Layer 7 of a small transformer language model trained on English Wikipedia (17 layers, counted from 0, width 96).
In attention head 0, each number of a token's query is one row of weights dot the token's vector x. The head spreads its attention over the tokens so far by the softmax of query dot key.

Query weights of the head. A number n stands for (n - 500) times 0.0032.
q0: 498,689,476,467,499,591,617,566,444,453,495,466,397,499,459,620,481,428,457,468,588,463,613,518,565,420,576,639,438,590,523,439,502,475,443,460,488,564,594,458,620,636,409,542,664,343,465,493,487,468,594,467,383,488,550,464,472,495,607,427,400,511,487,581,483,487,530,537,755,539,676,424,515,518,461,559,536,449,470,475,527,510,402,607,386,415,495,585,529,529,622,292,551,474,618,575
q1: 433,500,462,550,493,513,504,590,415,401,560,422,459,448,504,411,423,414,467,500,549,470,566,633,478,491,525,395,526,586,492,435,527,597,360,420,520,489,541,608,516,493,507,566,567,538,491,509,516,536,587,498,432,514,445,440,527,396,499,442,459,492,558,422,626,407,332,416,609,443,488,517,638,494,520,405,582,505,431,468,447,492,515,564,416,496,515,478,453,518,439,394,513,522,508,627
q2: 391,399,526,578,413,621,354,671,587,489,484,451,457,457,675,388,503,547,731,569,378,543,530,543,497,518,627,546,544,610,677,497,483,659,404,615,491,502,457,599,388,287,499,514,462,445,501,506,523,434,548,500,656,535,362,399,395,320,352,518,489,487,403,516,478,427,456,440,520,323,384,465,520,500,490,581,426,653,563,576,477,483,525,546,435,538,587,268,651,533,525,415,496,535,306,508
q3: 595,511,435,454,413,464,436,403,452,415,513,653,437,516,630,477,457,460,492,312,481,560,516,511,484,408,416,435,472,508,491,460,138,378,573,578,472,482,519,443,433,514,371,506,550,558,499,434,632,590,509,594,388,528,499,536,533,408,411,370,408,545,259,310,515,557,499,580,475,340,520,544,478,545,411,558,563,510,514,415,521,425,481,513,513,490,499,448,458,528,522,495,557,515,558,630
q4: 473,535,402,388,553,283,359,483,511,413,563,312,538,461,592,491,218,440,507,435,456,461,591,495,567,612,475,635,744,381,401,588,520,538,458,599,694,628,573,460,715,462,416,469,539,557,483,368,574,504,429,312,511,466,472,709,521,485,569,499,475,592,483,659,366,443,338,490,365,467,550,572,661,391,595,518,548,504,395,494,476,458,514,615,599,462,357,479,617,535,615,497,627,474,586,561
q5: 320,565,321,513,498,329,503,471,576,390,422,323,634,541,600,587,494,712,749,576,562,370,194,514,471,361,469,472,466,487,603,672,544,292,569,475,750,614,411,535,542,455,302,477,643,568,513,470,509,270,487,368,574,482,583,444,481,366,496,561,430,284,469,222,545,415,499,440,424,429,281,337,670,393,646,411,567,663,594,397,540,499,658,457,388,481,444,279,572,624,445,423,514,451,388,417
q6: 357,460,432,438,522,508,379,565,503,482,350,366,601,479,577,456,638,530,560,447,424,414,490,452,568,527,590,387,536,547,417,556,379,637,481,564,469,615,517,534,564,559,489,409,467,436,461,463,673,387,323,419,528,386,469,521,486,429,447,461,543,539,585,548,479,307,497,444,502,583,521,431,307,447,522,484,442,558,479,407,477,390,488,528,586,440,398,498,641,585,513,518,495,585,604,398
q7: 569,407,496,420,440,506,590,258,513,677,536,249,476,398,542,456,542,397,556,373,545,466,487,682,523,599,558,437,449,539,273,443,268,551,392,419,563,422,475,656,396,483,606,482,571,115,491,552,571,325,599,449,444,466,382,527,592,517,588,372,536,433,490,393,365,442,286,435,514,451,491,204,440,404,330,334,582,529,372,371,387,379,574,375,590,552,428,463,727,420,263,753,521,573,456,309
q8: 250,316,482,625,517,538,480,540,512,508,682,362,454,451,406,498,656,470,310,475,538,359,514,521,522,436,405,497,481,471,554,506,600,489,610,569,466,430,442,418,483,718,335,486,603,405,296,407,557,394,648,526,564,544,432,542,500,472,406,362,457,471,435,406,636,637,579,534,545,692,436,289,434,424,620,558,685,566,577,575,697,457,694,594,467,293,521,329,388,444,621,507,425,423,391,499
q9: 612,599,758,502,659,374,715,230,437,404,483,453,366,388,689,507,465,420,405,376,479,467,376,660,560,443,444,276,453,551,414,579,416,582,523,658,432,368,609,511,506,558,611,442,551,517,609,617,499,662,575,302,459,441,814,579,482,531,517,481,538,714,351,465,527,704,428,371,310,337,616,500,548,548,419,393,483,565,466,395,278,415,688,492,584,588,417,638,545,460,585,477,509,490,471,618
q10: 316,454,499,237,417,380,493,396,508,499,614,421,560,533,411,594,491,730,610,252,562,369,698,566,524,770,605,674,366,642,507,537,512,488,670,634,636,578,194,482,660,450,679,461,575,596,515,543,553,576,533,329,594,460,366,390,222,462,537,329,678,593,686,460,381,440,493,639,512,562,452,578,566,457,429,767,623,542,500,405,486,331,362,439,553,335,475,293,619,445,732,431,473,578,645,439
q11: 315,592,445,558,674,535,517,452,394,243,385,382,435,444,316,640,479,422,663,514,519,282,570,492,625,568,289,767,542,732,579,509,449,712,601,520,618,440,536,506,525,438,421,610,494,606,667,699,471,546,501,664,440,344,465,490,621,408,493,456,485,682,641,460,729,442,518,368,588,540,587,669,655,417,753,562,430,323,444,377,443,620,389,851,299,494,233,572,545,383,701,327,358,572,688,524
q12: 507,675,624,730,561,629,576,540,398,345,648,465,371,329,420,306,607,176,570,591,666,449,461,523,590,592,352,503,468,403,361,685,496,486,471,677,304,539,558,610,574,619,493,556,334,397,547,523,416,631,698,209,460,425,480,515,429,531,499,331,570,467,380,513,499,523,215,450,229,358,708,469,586,619,503,324,730,660,338,591,265,442,397,262,362,401,452,582,623,462,621,394,592,607,484,372
q13: 431,592,496,565,438,596,546,594,566,304,604,714,365,247,617,326,494,467,663,426,290,519,702,288,495,600,394,383,454,417,664,425,333,626,241,561,855,708,419,438,613,493,481,321,488,575,251,364,613,630,459,664,342,416,526,386,571,409,571,620,443,611,527,696,563,431,462,355,275,627,691,436,462,667,606,431,442,677,421,285,515,367,379,659,523,561,623,606,400,320,611,517,433,716,616,541
q14: 422,428,324,387,678,526,369,628,628,654,535,405,790,292,435,591,483,679,503,331,375,470,540,569,493,571,466,770,627,616,418,616,314,477,440,526,651,662,613,488,546,934,581,462,637,519,596,527,470,351,427,378,488,590,590,492,589,469,407,390,451,402,560,389,528,507,591,702,566,414,584,420,765,481,421,786,617,317,484,624,475,429,504,379,220,595,320,452,397,865,521,516,588,684,597,441
q15: 640,586,574,502,688,405,651,184,687,373,800,342,431,500,503,422,498,463,404,359,397,621,496,595,470,591,443,417,320,410,294,667,589,616,474,711,524,371,580,616,416,675,809,477,320,360,420,423,361,633,519,596,398,291,631,442,454,610,383,414,602,395,414,447,625,667,329,669,465,442,659,338,476,605,543,345,498,635,591,587,511,489,527,308,500,512,588,495,736,190,536,753,434,481,350,671
q16: 475,407,384,562,406,284,583,639,398,367,608,532,343,498,616,276,538,479,475,503,497,449,523,565,558,450,484,442,575,685,549,523,594,426,355,330,518,468,538,622,514,386,551,616,683,610,423,477,608,467,535,469,359,593,491,425,542,366,438,427,430,484,627,336,565,480,487,500,520,435,566,487,478,598,545,504,616,484,555,394,425,513,384,440,316,490,459,684,446,490,437,615,501,533,609,637
q17: 456,548,587,549,404,505,478,504,396,335,480,418,526,399,600,511,405,594,301,526,499,458,518,498,430,402,507,579,458,491,339,475,472,457,489,459,568,491,573,542,492,604,582,442,542,494,420,563,501,673,509,484,440,469,487,560,513,364,423,410,471,513,544,538,547,396,556,442,448,442,472,523,448,408,427,559,401,567,413,484,599,586,498,376,630,392,524,498,457,514,518,483,533,468,520,519
q18: 460,420,443,633,447,331,482,560,527,456,440,434,506,390,550,508,447,506,509,491,478,371,539,513,515,621,367,516,581,644,510,529,623,461,452,464,526,482,574,548,593,515,439,478,564,505,356,603,480,447,541,366,423,620,485,414,454,453,554,510,503,427,578,603,488,491,323,505,477,434,460,466,600,616,492,500,512,393,463,476,562,625,505,533,428,534,499,510,545,488,443,557,504,424,541,545
q19: 455,491,609,686,477,634,518,362,628,513,395,583,537,479,557,590,602,526,579,566,619,436,416,392,508,408,415,516,466,505,572,512,471,560,514,630,511,537,382,428,513,455,558,521,492,584,435,439,465,473,401,540,581,562,412,505,490,532,517,540,541,507,614,419,412,443,391,485,458,566,433,489,460,503,447,457,494,540,426,440,485,447,559,480,490,421,429,481,537,438,566,508,457,450,442,375
q20: 536,514,434,592,415,402,584,490,461,422,518,504,452,485,498,361,447,535,481,460,640,550,407,650,543,435,332,385,413,642,472,477,539,542,516,433,472,519,535,417,668,660,466,546,536,475,423,535,553,463,542,533,377,538,463,485,461,420,493,483,456,544,521,442,523,458,519,527,544,490,591,550,571,546,479,474,499,520,476,486,310,515,375,541,393,592,477,538,393,443,389,435,596,473,567,531
q21: 530,541,496,733,597,623,493,667,485,363,485,618,416,334,426,430,506,407,488,535,520,459,534,525,474,528,503,486,635,562,451,461,512,544,416,508,339,499,555,421,340,541,524,540,466,577,417,553,488,607,514,554,426,519,530,578,501,477,526,505,544,533,448,453,526,468,547,344,550,423,639,523,539,597,429,485,450,416,564,506,497,444,638,520,388,543,602,434,372,534,441,573,496,464,501,579
q22: 522,555,451,589,509,573,569,410,472,200,362,542,336,712,455,510,435,542,437,511,687,420,623,564,590,444,296,551,475,519,426,411,494,472,449,503,530,343,368,414,348,530,605,541,322,687,423,388,589,472,689,621,472,654,526,635,496,544,433,482,425,554,568,456,411,412,547,517,485,600,642,520,539,581,690,416,432,518,502,622,406,557,359,549,516,452,528,468,365,619,571,580,605,448,521,600
q23: 567,504,453,659,428,655,283,502,482,430,412,629,522,563,465,495,464,661,540,542,624,456,466,561,473,489,541,596,491,538,510,374,590,482,519,500,516,601,430,472,520,518,414,537,417,456,557,535,496,387,476,514,531,561,537,595,372,542,254,554,522,430,543,422,516,472,478,559,400,561,429,548,583,520,668,545,346,513,457,568,523,447,590,509,440,323,416,412,463,528,497,516,511,602,337,379
q24: 708,602,513,585,549,682,586,462,601,532,475,452,597,413,386,573,508,545,502,611,584,571,534,659,617,539,532,294,506,715,467,358,402,502,685,529,480,465,690,479,418,405,517,552,576,511,483,351,487,569,459,493,491,392,513,518,626,358,460,483,543,537,431,376,521,513,505,629,651,499,581,601,406,435,400,390,559,602,511,513,421,500,608,497,724,599,549,497,509,556,653,291,519,450,522,527
q25: 580,446,470,696,518,516,551,497,481,517,562,645,485,440,564,381,504,369,409,400,601,491,474,578,484,433,507,425,385,483,373,455,529,634,441,369,424,578,535,582,383,474,424,500,612,401,400,753,419,567,704,424,399,547,533,334,452,352,407,532,520,483,577,543,605,523,342,412,626,366,564,550,516,607,449,425,559,563,520,539,558,586,574,535,521,501,536,429,517,428,336,595,505,553,404,592
q26: 419,593,624,365,501,411,614,472,484,485,556,375,565,458,424,360,518,466,623,416,494,288,552,427,586,593,525,585,378,383,494,658,650,531,538,469,478,464,545,569,502,625,514,559,419,559,452,628,400,520,490,354,298,562,350,559,562,387,495,436,496,523,530,465,522,320,556,732,223,585,350,448,507,600,374,563,541,640,509,728,439,401,742,545,473,321,664,587,447,334,511,639,499,526,199,647
q27: 352,354,469,345,468,505,601,477,521,530,534,198,559,474,453,226,381,749,562,406,665,440,315,605,402,675,496,523,517,762,404,541,762,470,836,393,471,588,586,335,879,351,143,471,447,380,596,383,435,314,451,593,685,574,329,315,586,451,441,566,372,393,592,234,590,360,728,329,689,552,375,573,445,508,575,451,406,283,634,405,517,697,494,582,599,210,271,571,752,694,686,499,335,404,624,525
q28: 467,482,460,620,383,519,512,265,618,471,475,381,600,504,305,435,621,448,640,257,341,580,532,521,581,531,577,569,718,437,706,499,419,573,463,560,645,613,333,659,539,356,683,616,490,413,346,626,403,581,424,357,489,417,366,497,463,647,386,711,743,434,554,558,571,578,467,375,528,478,491,536,391,530,541,592,589,427,484,715,437,596,573,401,518,555,561,472,568,405,563,398,465,553,432,475
q29: 604,306,563,400,705,432,408,236,407,564,539,520,525,795,766,393,696,511,439,487,442,511,515,482,481,454,573,475,494,485,345,584,527,408,313,576,338,527,662,551,523,407,498,523,633,441,385,592,472,475,599,314,410,427,568,577,460,471,477,601,602,612,526,447,449,512,545,518,614,386,233,414,609,547,508,608,538,249,514,549,496,497,529,700,434,573,426,492,649,600,181,485,360,592,560,401
q30: 339,348,500,471,504,606,295,565,490,494,353,371,458,416,723,406,238,619,423,576,380,331,335,585,559,285,613,805,492,974,513,334,287,366,681,457,416,418,446,542,577,378,256,571,489,489,779,503,714,259,505,708,455,546,556,609,573,443,290,674,404,376,689,281,617,497,384,583,366,632,273,487,652,252,504,495,602,381,379,343,328,698,550,480,495,282,270,398,500,674,377,236,350,590,472,413
q31: 503,504,637,445,557,605,423,553,582,471,552,538,653,549,464,560,443,669,731,412,431,361,325,468,707,492,626,565,658,674,721,342,335,449,469,412,530,486,406,387,444,550,558,505,458,698,443,314,651,482,362,357,571,577,543,467,447,401,390,560,716,576,547,284,501,588,631,538,496,597,424,502,371,586,364,729,487,268,569,264,562,488,588,214,443,554,558,555,366,587,430,428,411,666,362,486

Each question shows a short text with each token's key, already scaled and adjusted for position as the last token sees it. A number n stands for (n - 500) times 0.0013.

Then comes the last token's vector x. A number n stands for (n - 500) times 0.0071.

0 " S": 579,397,587,383,600,527,411,468,463,594,503,473,470,507,485,519,529,570,403,370,643,614,584,365,548,703,476,513,499,481,500,503
1 "at": 499,326,557,405,578,523,446,479,421,578,483,509,447,500,507,492,707,519,448,415,704,609,582,370,559,729,503,529,501,478,493,492
2 "ur": 441,370,557,414,565,509,356,472,487,594,471,529,460,480,551,500,580,467,515,465,671,579,576,346,553,729,514,534,470,490,460,519
3 "d": 456,455,549,434,507,503,392,496,479,615,444,538,451,501,583,515,383,419,600,442,646,520,541,350,508,700,523,531,496,496,476,538
4 "ay": 477,417,558,435,541,529,413,483,491,608,466,549,483,481,546,476,390,445,597,352,676,591,559,330,538,721,485,501,455,476,463,533
5 ",": 515,481,477,471,485,518,397,504,447,602,449,548,531,506,507,559,480,448,539,395,510,591,492,286,550,829,551,501,516,476,493,533
6 " August": 552,607,533,474,512,514,351,481,434,603,470,514,510,504,510,514,496,417,632,321,733,632,575,370,548,728,487,532,472,500,477,513
7 " 2": 546,627,486,508,509,521,376,464,475,605,526,522,531,495,509,521,651,519,669,344,660,618,540,313,554,720,490,518,475,500,499,536
8 "7,": 465,652,468,530,489,510,354,477,454,616,476,548,501,486,539,527,617,537,614,336,628,644,507,394,564,763,497,518,499,488,488,518
x: 479,736,508,593,693,423,573,398,447,403,513,352,515,422,639,569,463,670,431,434,263,601,401,411,350,503,560,330,599,535,558,502,500,437,380,409,403,612,605,619,445,412,424,535,700,397,463,547,329,655,599,381,483,398,487,480,465,380,707,510,471,486,324,434,565,586,474,606,502,451,678,405,440,618,426,401,507,638,475,405,484,589,650,334,612,622,635,467,455,381,313,578,630,536,423,707
Which two tokens does the last token look at most, in order? 5 ",", 8 "7,"

0 "-": 532,499,540,461,506,519,415,487,460,560,475,507,553,519,507,543,504,514,475,415,536,577,509,326,557,734,529,481,518,469,509,532
1 "D": 524,375,571,416,559,527,415,475,466,585,493,490,476,497,507,502,604,532,480,398,628,590,562,393,529,665,501,507,524,485,501,506
2 "av": 444,403,561,425,539,517,411,496,433,587,489,496,493,493,544,480,565,468,467,421,636,556,549,343,515,670,511,523,483,503,485,492
3 "id": 442,474,556,442,534,506,395,481,473,576,464,538,477,484,556,511,422,447,565,466,612,528,543,385,521,689,503,520,487,483,481,517
4 "son": 493,452,535,461,530,517,408,479,470,597,462,519,493,482,538,490,399,434,557,417,653,561,542,391,523,689,498,518,477,488,478,520
5 ",": 524,493,491,469,506,516,415,496,448,592,460,529,507,495,511,537,458,440,568,407,542,585,508,357,532,749,535,508,508,481,496,515
6 " he": 564,538,517,502,529,526,396,492,421,576,499,498,516,516,502,518,513,425,617,364,675,602,524,368,520,654,499,513,479,476,510,530
7 " was": 518,582,500,488,517,518,394,493,446,561,475,530,514,507,484,531,578,426,621,376,628,629,512,395,529,721,489,507,504,505,507,535
8 " ch": 469,646,470,514,472,506,404,483,407,563,486,497,487,525,501,505,604,533,607,373,626,632,555,369,521,647,516,500,488,485,512,535
x: 695,640,483,679,471,508,609,470,370,474,479,644,498,523,465,653,467,499,587,634,396,659,546,411,540,648,384,425,352,379,478,642,438,521,498,504,491,491,528,494,365,448,598,755,627,462,285,703,553,586,688,457,450,423,588,356,399,498,527,473,362,549,282,540,557,594,399,421,596,311,679,578,755,589,448,355,500,633,473,481,573,518,442,307,547,593,623,517,406,225,476,442,565,484,603,403
Which token does the last token look at most? 0 "-"

0 "ain": 563,483,561,387,546,521,384,474,478,603,460,551,491,470,568,509,538,560,417,494,617,591,568,300,524,768,490,520,446,500,458,532
1 "ab": 498,398,562,408,538,533,441,476,485,608,444,546,482,504,575,499,624,517,487,445,658,583,550,299,527,767,519,531,472,501,462,529
2 "ility": 455,313,554,371,532,501,362,512,478,582,453,571,496,478,568,491,600,497,475,463,696,634,588,323,498,726,522,521,472,481,478,522
3 " comm": 434,381,600,410,517,532,351,499,454,597,497,506,483,539,533,507,481,461,490,348,671,715,583,328,540,737,498,517,487,503,503,534
4 "it": 499,469,583,418,526,523,371,478,442,581,475,536,469,492,542,524,265,418,632,398,731,607,498,323,523,726,488,506,462,485,495,478
5 "te": 556,587,554,412,506,509,337,500,457,626,480,528,491,492,572,507,419,440,631,368,672,541,520,290,547,732,485,528,463,485,495,532
6 "e": 574,597,485,455,508,486,362,507,464,614,455,550,495,456,586,525,572,494,631,368,666,546,522,374,525,702,555,543,456,486,485,531
7 " since": 540,643,542,534,509,535,338,522,443,584,480,534,508,533,475,528,571,441,698,328,658,660,512,342,576,754,467,521,498,468,490,524
8 " its": 485,669,510,549,536,507,447,544,413,601,488,557,561,530,488,529,578,482,647,316,628,595,512,283,527,727,557,491,454,481,515,550
x: 553,693,481,581,604,432,492,345,536,488,648,423,495,498,372,609,600,543,564,435,399,250,641,492,496,586,455,364,480,436,537,582,521,695,574,459,472,618,555,655,582,335,425,449,448,547,465,643,479,677,410,577,366,318,409,482,688,595,417,642,527,361,462,579,406,620,518,604,546,452,545,411,402,703,420,402,628,665,492,525,466,622,563,399,641,580,560,525,465,259,510,628,743,614,548,682
Which two tokens does the last token look at most, in order? 8 " its", 7 " since"

0 " act": 556,518,564,335,551,546,369,484,387,602,498,531,485,519,507,537,566,631,305,473,664,667,595,307,531,703,492,491,501,497,509,524
1 "ing": 485,409,570,378,543,530,388,485,436,639,473,542,534,502,522,531,623,556,460,461,613,573,543,249,534,753,527,516,440,527,489,552
2 " C": 450,341,588,413,572,510,381,448,450,610,495,480,470,506,512,514,602,470,553,324,667,612,597,342,540,773,479,492,503,485,512,504
3 "E": 416,327,570,409,561,519,343,479,418,642,509,490,475,484,531,488,426,426,561,402,763,610,560,328,508,675,505,525,525,487,490,487
4 "O": 477,486,562,427,556,512,383,460,450,649,501,530,443,477,556,490,354,389,606,413,716,603,532,362,536,721,527,531,499,486,477,499
5 " from": 513,492,561,479,503,524,350,500,445,580,467,529,510,521,505,549,421,447,628,344,549,671,511,244,590,832,519,507,492,455,496,533
6 " February": 561,609,550,483,499,525,305,466,458,613,491,521,537,508,523,512,482,435,673,287,739,667,550,367,561,745,476,521,508,492,493,520
7 " of": 512,589,507,499,497,525,357,493,493,604,485,533,504,508,553,525,630,520,688,382,659,606,497,249,580,805,480,523,478,486,484,546
8 " that": 443,667,499,544,492,532,383,500,379,635,489,562,520,498,467,527,588,485,647,311,695,607,515,335,534,719,472,540,488,507,482,538
x: 598,482,413,568,610,279,535,423,418,523,346,433,547,456,417,387,577,391,529,501,459,396,532,472,488,537,564,423,377,686,388,520,549,436,566,484,358,630,407,615,592,459,731,474,639,490,534,624,313,665,518,558,438,456,538,414,337,495,544,568,496,457,296,320,430,623,536,464,478,384,693,598,429,462,403,428,662,595,478,572,562,448,605,230,675,583,744,497,386,339,461,473,669,524,415,724
Which token does the last token look at most, and with what share of its attention? 5 " from", with about 30%

0 ".": 514,488,536,433,513,538,348,484,421,594,480,514,525,505,508,545,491,538,438,437,576,570,532,302,582,797,508,503,504,447,499,512
1 " Le": 532,361,589,397,566,517,380,472,435,571,487,482,500,500,528,500,620,519,456,390,640,636,587,343,534,702,476,534,500,489,489,496
2 "v": 432,454,574,410,548,509,391,486,469,590,504,537,453,498,538,499,592,439,513,462,702,562,552,352,550,708,499,525,474,485,463,501
3 "at": 422,447,549,435,549,514,440,486,436,595,481,532,456,493,544,493,408,445,559,403,729,544,545,396,588,683,516,540,481,469,481,499
4 "ich": 490,433,531,456,516,529,376,490,472,602,454,539,479,495,559,500,383,420,589,426,646,544,582,322,509,717,500,521,454,473,479,517
5 ".": 519,515,543,507,496,546,348,470,418,608,481,514,513,505,513,542,461,445,623,389,564,599,535,340,571,752,482,510,493,456,505,514
6 "\n": 481,531,511,525,483,524,394,490,460,549,502,492,533,524,457,540,435,491,489,395,474,614,500,317,639,754,521,489,505,428,535,517
7 "\n": 535,567,483,549,498,507,368,491,437,578,497,468,531,516,476,530,524,504,604,392,555,603,501,335,610,757,558,486,512,434,528,511
8 "In": 479,591,472,568,495,519,380,481,486,579,492,480,510,500,486,516,627,507,729,392,679,648,543,374,579,748,487,511,506,473,505,518
x: 577,817,649,428,661,554,622,460,627,527,539,674,412,515,550,461,515,304,353,380,538,429,432,538,487,434,516,470,510,535,477,554,482,590,552,453,572,675,589,614,612,512,607,554,573,512,499,554,450,511,631,399,373,457,492,372,463,349,553,703,657,515,261,465,490,633,437,566,463,509,590,427,526,635,438,447,438,643,520,519,631,529,685,480,402,511,770,585,344,335,289,509,541,662,545,762
Which token does the last token look at most? 7 "\n"

0 " p": 591,360,591,395,562,545,349,442,448,604,499,488,484,518,500,525,561,606,385,355,634,659,593,374,561,736,500,486,489,489,515,540
1 "oint": 533,378,593,345,581,532,345,514,493,594,487,574,510,437,515,480,609,632,364,448,667,691,606,395,536,717,532,497,480,511,483,510
2 "s.": 498,424,565,437,499,539,329,486,395,597,479,511,523,518,501,564,520,499,478,366,601,594,530,266,605,862,490,519,514,435,503,510
3 "\n": 520,477,503,475,478,537,369,487,454,564,496,490,540,528,442,550,573,479,472,381,489,608,508,284,671,814,530,487,513,402,542,518
4 "\n": 464,496,532,494,508,519,344,481,425,599,494,471,536,521,470,538,466,444,605,355,569,616,508,294,639,813,570,485,515,417,533,512
5 "|": 514,536,520,518,521,510,421,437,418,605,471,509,574,511,508,556,363,416,620,273,652,615,561,339,576,795,535,501,536,455,512,512
6 " ": 585,607,513,515,522,524,361,461,489,590,484,469,495,529,503,572,503,482,718,352,645,664,569,331,586,774,493,496,482,434,524,540
7 "#": 573,668,494,549,533,493,321,472,464,604,507,512,508,500,510,507,605,520,717,325,724,677,565,332,571,793,504,496,508,499,499,516
8 " |": 475,646,418,572,488,492,455,430,464,629,478,511,514,471,510,538,670,510,670,325,606,670,543,360,578,750,506,489,487,482,504,484
x: 502,737,607,467,464,405,555,463,385,585,468,527,394,473,468,399,398,392,440,435,342,482,484,540,434,325,454,558,515,613,535,585,511,474,465,506,397,513,536,465,547,438,496,585,483,288,352,504,439,313,647,550,423,695,542,448,374,597,588,649,479,409,380,531,521,639,487,553,470,294,536,629,452,712,412,405,563,633,484,537,351,459,773,407,550,556,614,352,464,343,408,585,803,446,393,628
Which token does the last token look at most, and with what share of its attention? 4 "\n", with about 30%

0 ".": 513,489,535,436,512,537,354,485,424,590,481,513,524,505,507,543,491,536,441,440,573,567,531,310,579,786,508,503,504,449,499,512
1 " The": 519,455,560,440,553,531,430,493,404,602,479,506,533,512,498,519,573,561,414,380,577,563,552,332,550,742,517,476,483,478,513,538
2 " ra": 471,370,585,404,568,526,362,478,431,573,482,488,538,504,549,509,591,500,477,395,711,615,575,398,537,665,538,508,503,514,475,519
3 "ce": 435,381,560,391,531,506,367,501,441,575,471,542,485,484,551,518,486,439,503,451,682,597,565,370,549,714,505,521,480,492,487,528
4 " was": 480,387,552,433,542,531,369,497,475,573,472,535,533,508,494,522,391,456,576,380,646,648,522,384,541,751,512,509,504,526,505,551
5 " inc": 552,509,559,504,511,510,365,478,461,558,503,516,496,524,508,541,397,404,627,367,710,648,542,343,551,688,503,509,520,479,516,511
6 "re": 570,565,545,490,519,524,357,487,487,564,498,516,516,514,563,509,537,477,681,396,706,582,520,374,573,716,493,501,535,530,496,547
7 "ased": 525,690,495,462,495,528,398,490,488,584,455,558,504,512,524,497,585,467,621,380,571,640,548,334,539,704,499,495,487,510,510,551
8 " from": 490,593,479,531,489,524,389,507,442,577,468,522,501,513,520,521,593,517,687,404,569,649,506,308,563,749,508,511,492,459,495,538
x: 557,727,559,528,508,397,778,553,553,497,550,556,392,473,448,579,491,460,446,564,422,328,547,444,317,551,415,496,463,308,543,515,451,729,595,421,517,544,621,571,498,344,629,484,636,527,345,601,457,636,659,449,476,275,611,345,522,475,492,595,564,413,342,492,451,646,487,596,498,686,568,629,484,705,419,422,615,525,532,436,545,699,553,334,546,731,673,408,369,314,365,612,644,644,408,602
Which token does the last token look at most, and with what share of its attention? 0 ".", with about 30%

0 "am": 540,423,543,405,564,521,435,482,460,615,457,529,480,501,549,492,533,548,413,478,652,561,564,353,517,728,516,535,461,502,469,521
1 "age": 518,366,553,406,543,508,421,493,477,600,449,551,500,495,563,491,603,533,479,440,646,592,541,320,528,695,533,515,459,489,479,529
2 " to": 496,424,572,423,520,527,401,485,490,577,481,546,530,526,496,569,529,528,454,419,588,595,489,301,578,746,495,524,505,490,483,538
3 " the": 459,385,555,455,539,530,431,486,430,619,477,529,542,519,499,533,498,479,516,347,571,563,528,321,548,744,524,485,485,488,512,539
4 " f": 464,449,557,465,539,519,363,482,406,585,493,508,484,506,500,520,376,396,581,358,711,628,567,369,516,700,516,505,488,508,496,541
5 "ron": 577,554,557,448,542,510,361,484,484,577,500,529,503,489,549,507,390,429,676,442,671,572,566,292,542,695,509,506,504,508,494,506
6 "t": 597,596,463,465,491,508,380,478,453,603,466,564,485,475,559,517,624,463,584,451,651,489,517,411,512,662,524,525,490,530,478,521
7 " of": 519,593,498,504,499,519,424,490,499,593,473,528,506,494,540,525,608,503,705,407,594,588,529,277,549,755,495,520,481,478,486,535
8 " his": 473,636,483,557,536,515,465,506,415,607,486,528,549,518,504,525,584,485,656,381,657,601,533,315,514,687,516,499,451,474,510,551
x: 580,710,552,525,577,403,519,386,511,532,636,470,532,477,358,576,588,422,554,511,452,298,574,528,546,537,373,408,472,493,448,475,560,700,621,503,387,533,548,621,557,293,505,491,471,597,414,761,450,636,436,589,381,373,457,466,633,542,442,671,545,453,330,551,450,567,508,595,424,443,553,357,515,710,444,401,748,791,451,612,282,535,541,391,597,615,508,529,454,248,439,552,712,512,549,537
Which token does the last token look at most? 3 " the"

0 ",": 527,487,539,397,517,531,370,496,439,614,457,546,540,509,515,561,498,556,481,441,553,601,514,243,574,845,546,500,501,465,490,521
1 "5": 538,352,601,444,563,531,433,470,456,613,507,518,518,494,548,533,707,459,464,381,630,638,562,336,578,732,520,515,469,481,491,527
2 "8": 411,365,586,456,558,537,406,465,458,633,501,539,499,484,558,520,632,428,526,405,630,608,560,330,568,714,514,514,458,482,495,537
3 "2": 419,432,571,419,537,530,400,477,467,634,481,538,480,483,562,511,473,397,584,375,668,638,551,330,565,739,520,520,472,470,498,536
4 " |": 468,482,531,453,495,519,404,457,487,618,449,530,532,495,536,558,404,429,663,361,589,624,547,287,589,777,504,497,499,468,504,515
5 " 6": 566,624,529,480,546,515,367,462,469,627,506,515,509,499,531,524,334,419,655,364,649,641,578,334,552,750,502,520,488,486,499,540
6 "3": 629,696,502,501,522,507,422,473,471,619,510,522,492,494,547,514,513,484,692,336,680,655,537,354,564,717,512,518,486,477,502,528
7 ".3": 556,701,451,535,504,485,374,475,442,612,490,512,491,499,554,504,648,547,670,386,703,632,576,360,546,690,523,508,450,450,497,530
8 " |": 468,643,421,555,483,501,392,464,488,625,463,520,514,492,533,538,642,542,647,330,643,649,541,341,582,735,490,501,494,480,506,503
x: 658,766,509,618,502,458,643,613,391,530,586,451,494,435,512,652,431,428,510,414,385,596,476,567,455,568,370,505,532,515,540,528,527,548,553,324,374,505,391,493,523,467,579,519,494,293,246,573,372,518,714,515,455,609,510,411,373,529,611,747,537,433,425,557,556,685,471,485,633,357,573,623,543,442,506,425,439,571,594,540,256,521,751,522,433,627,560,404,457,324,416,593,660,566,369,625
Which token does the last token look at most, and with what share of its attention? 0 ",", with about 30%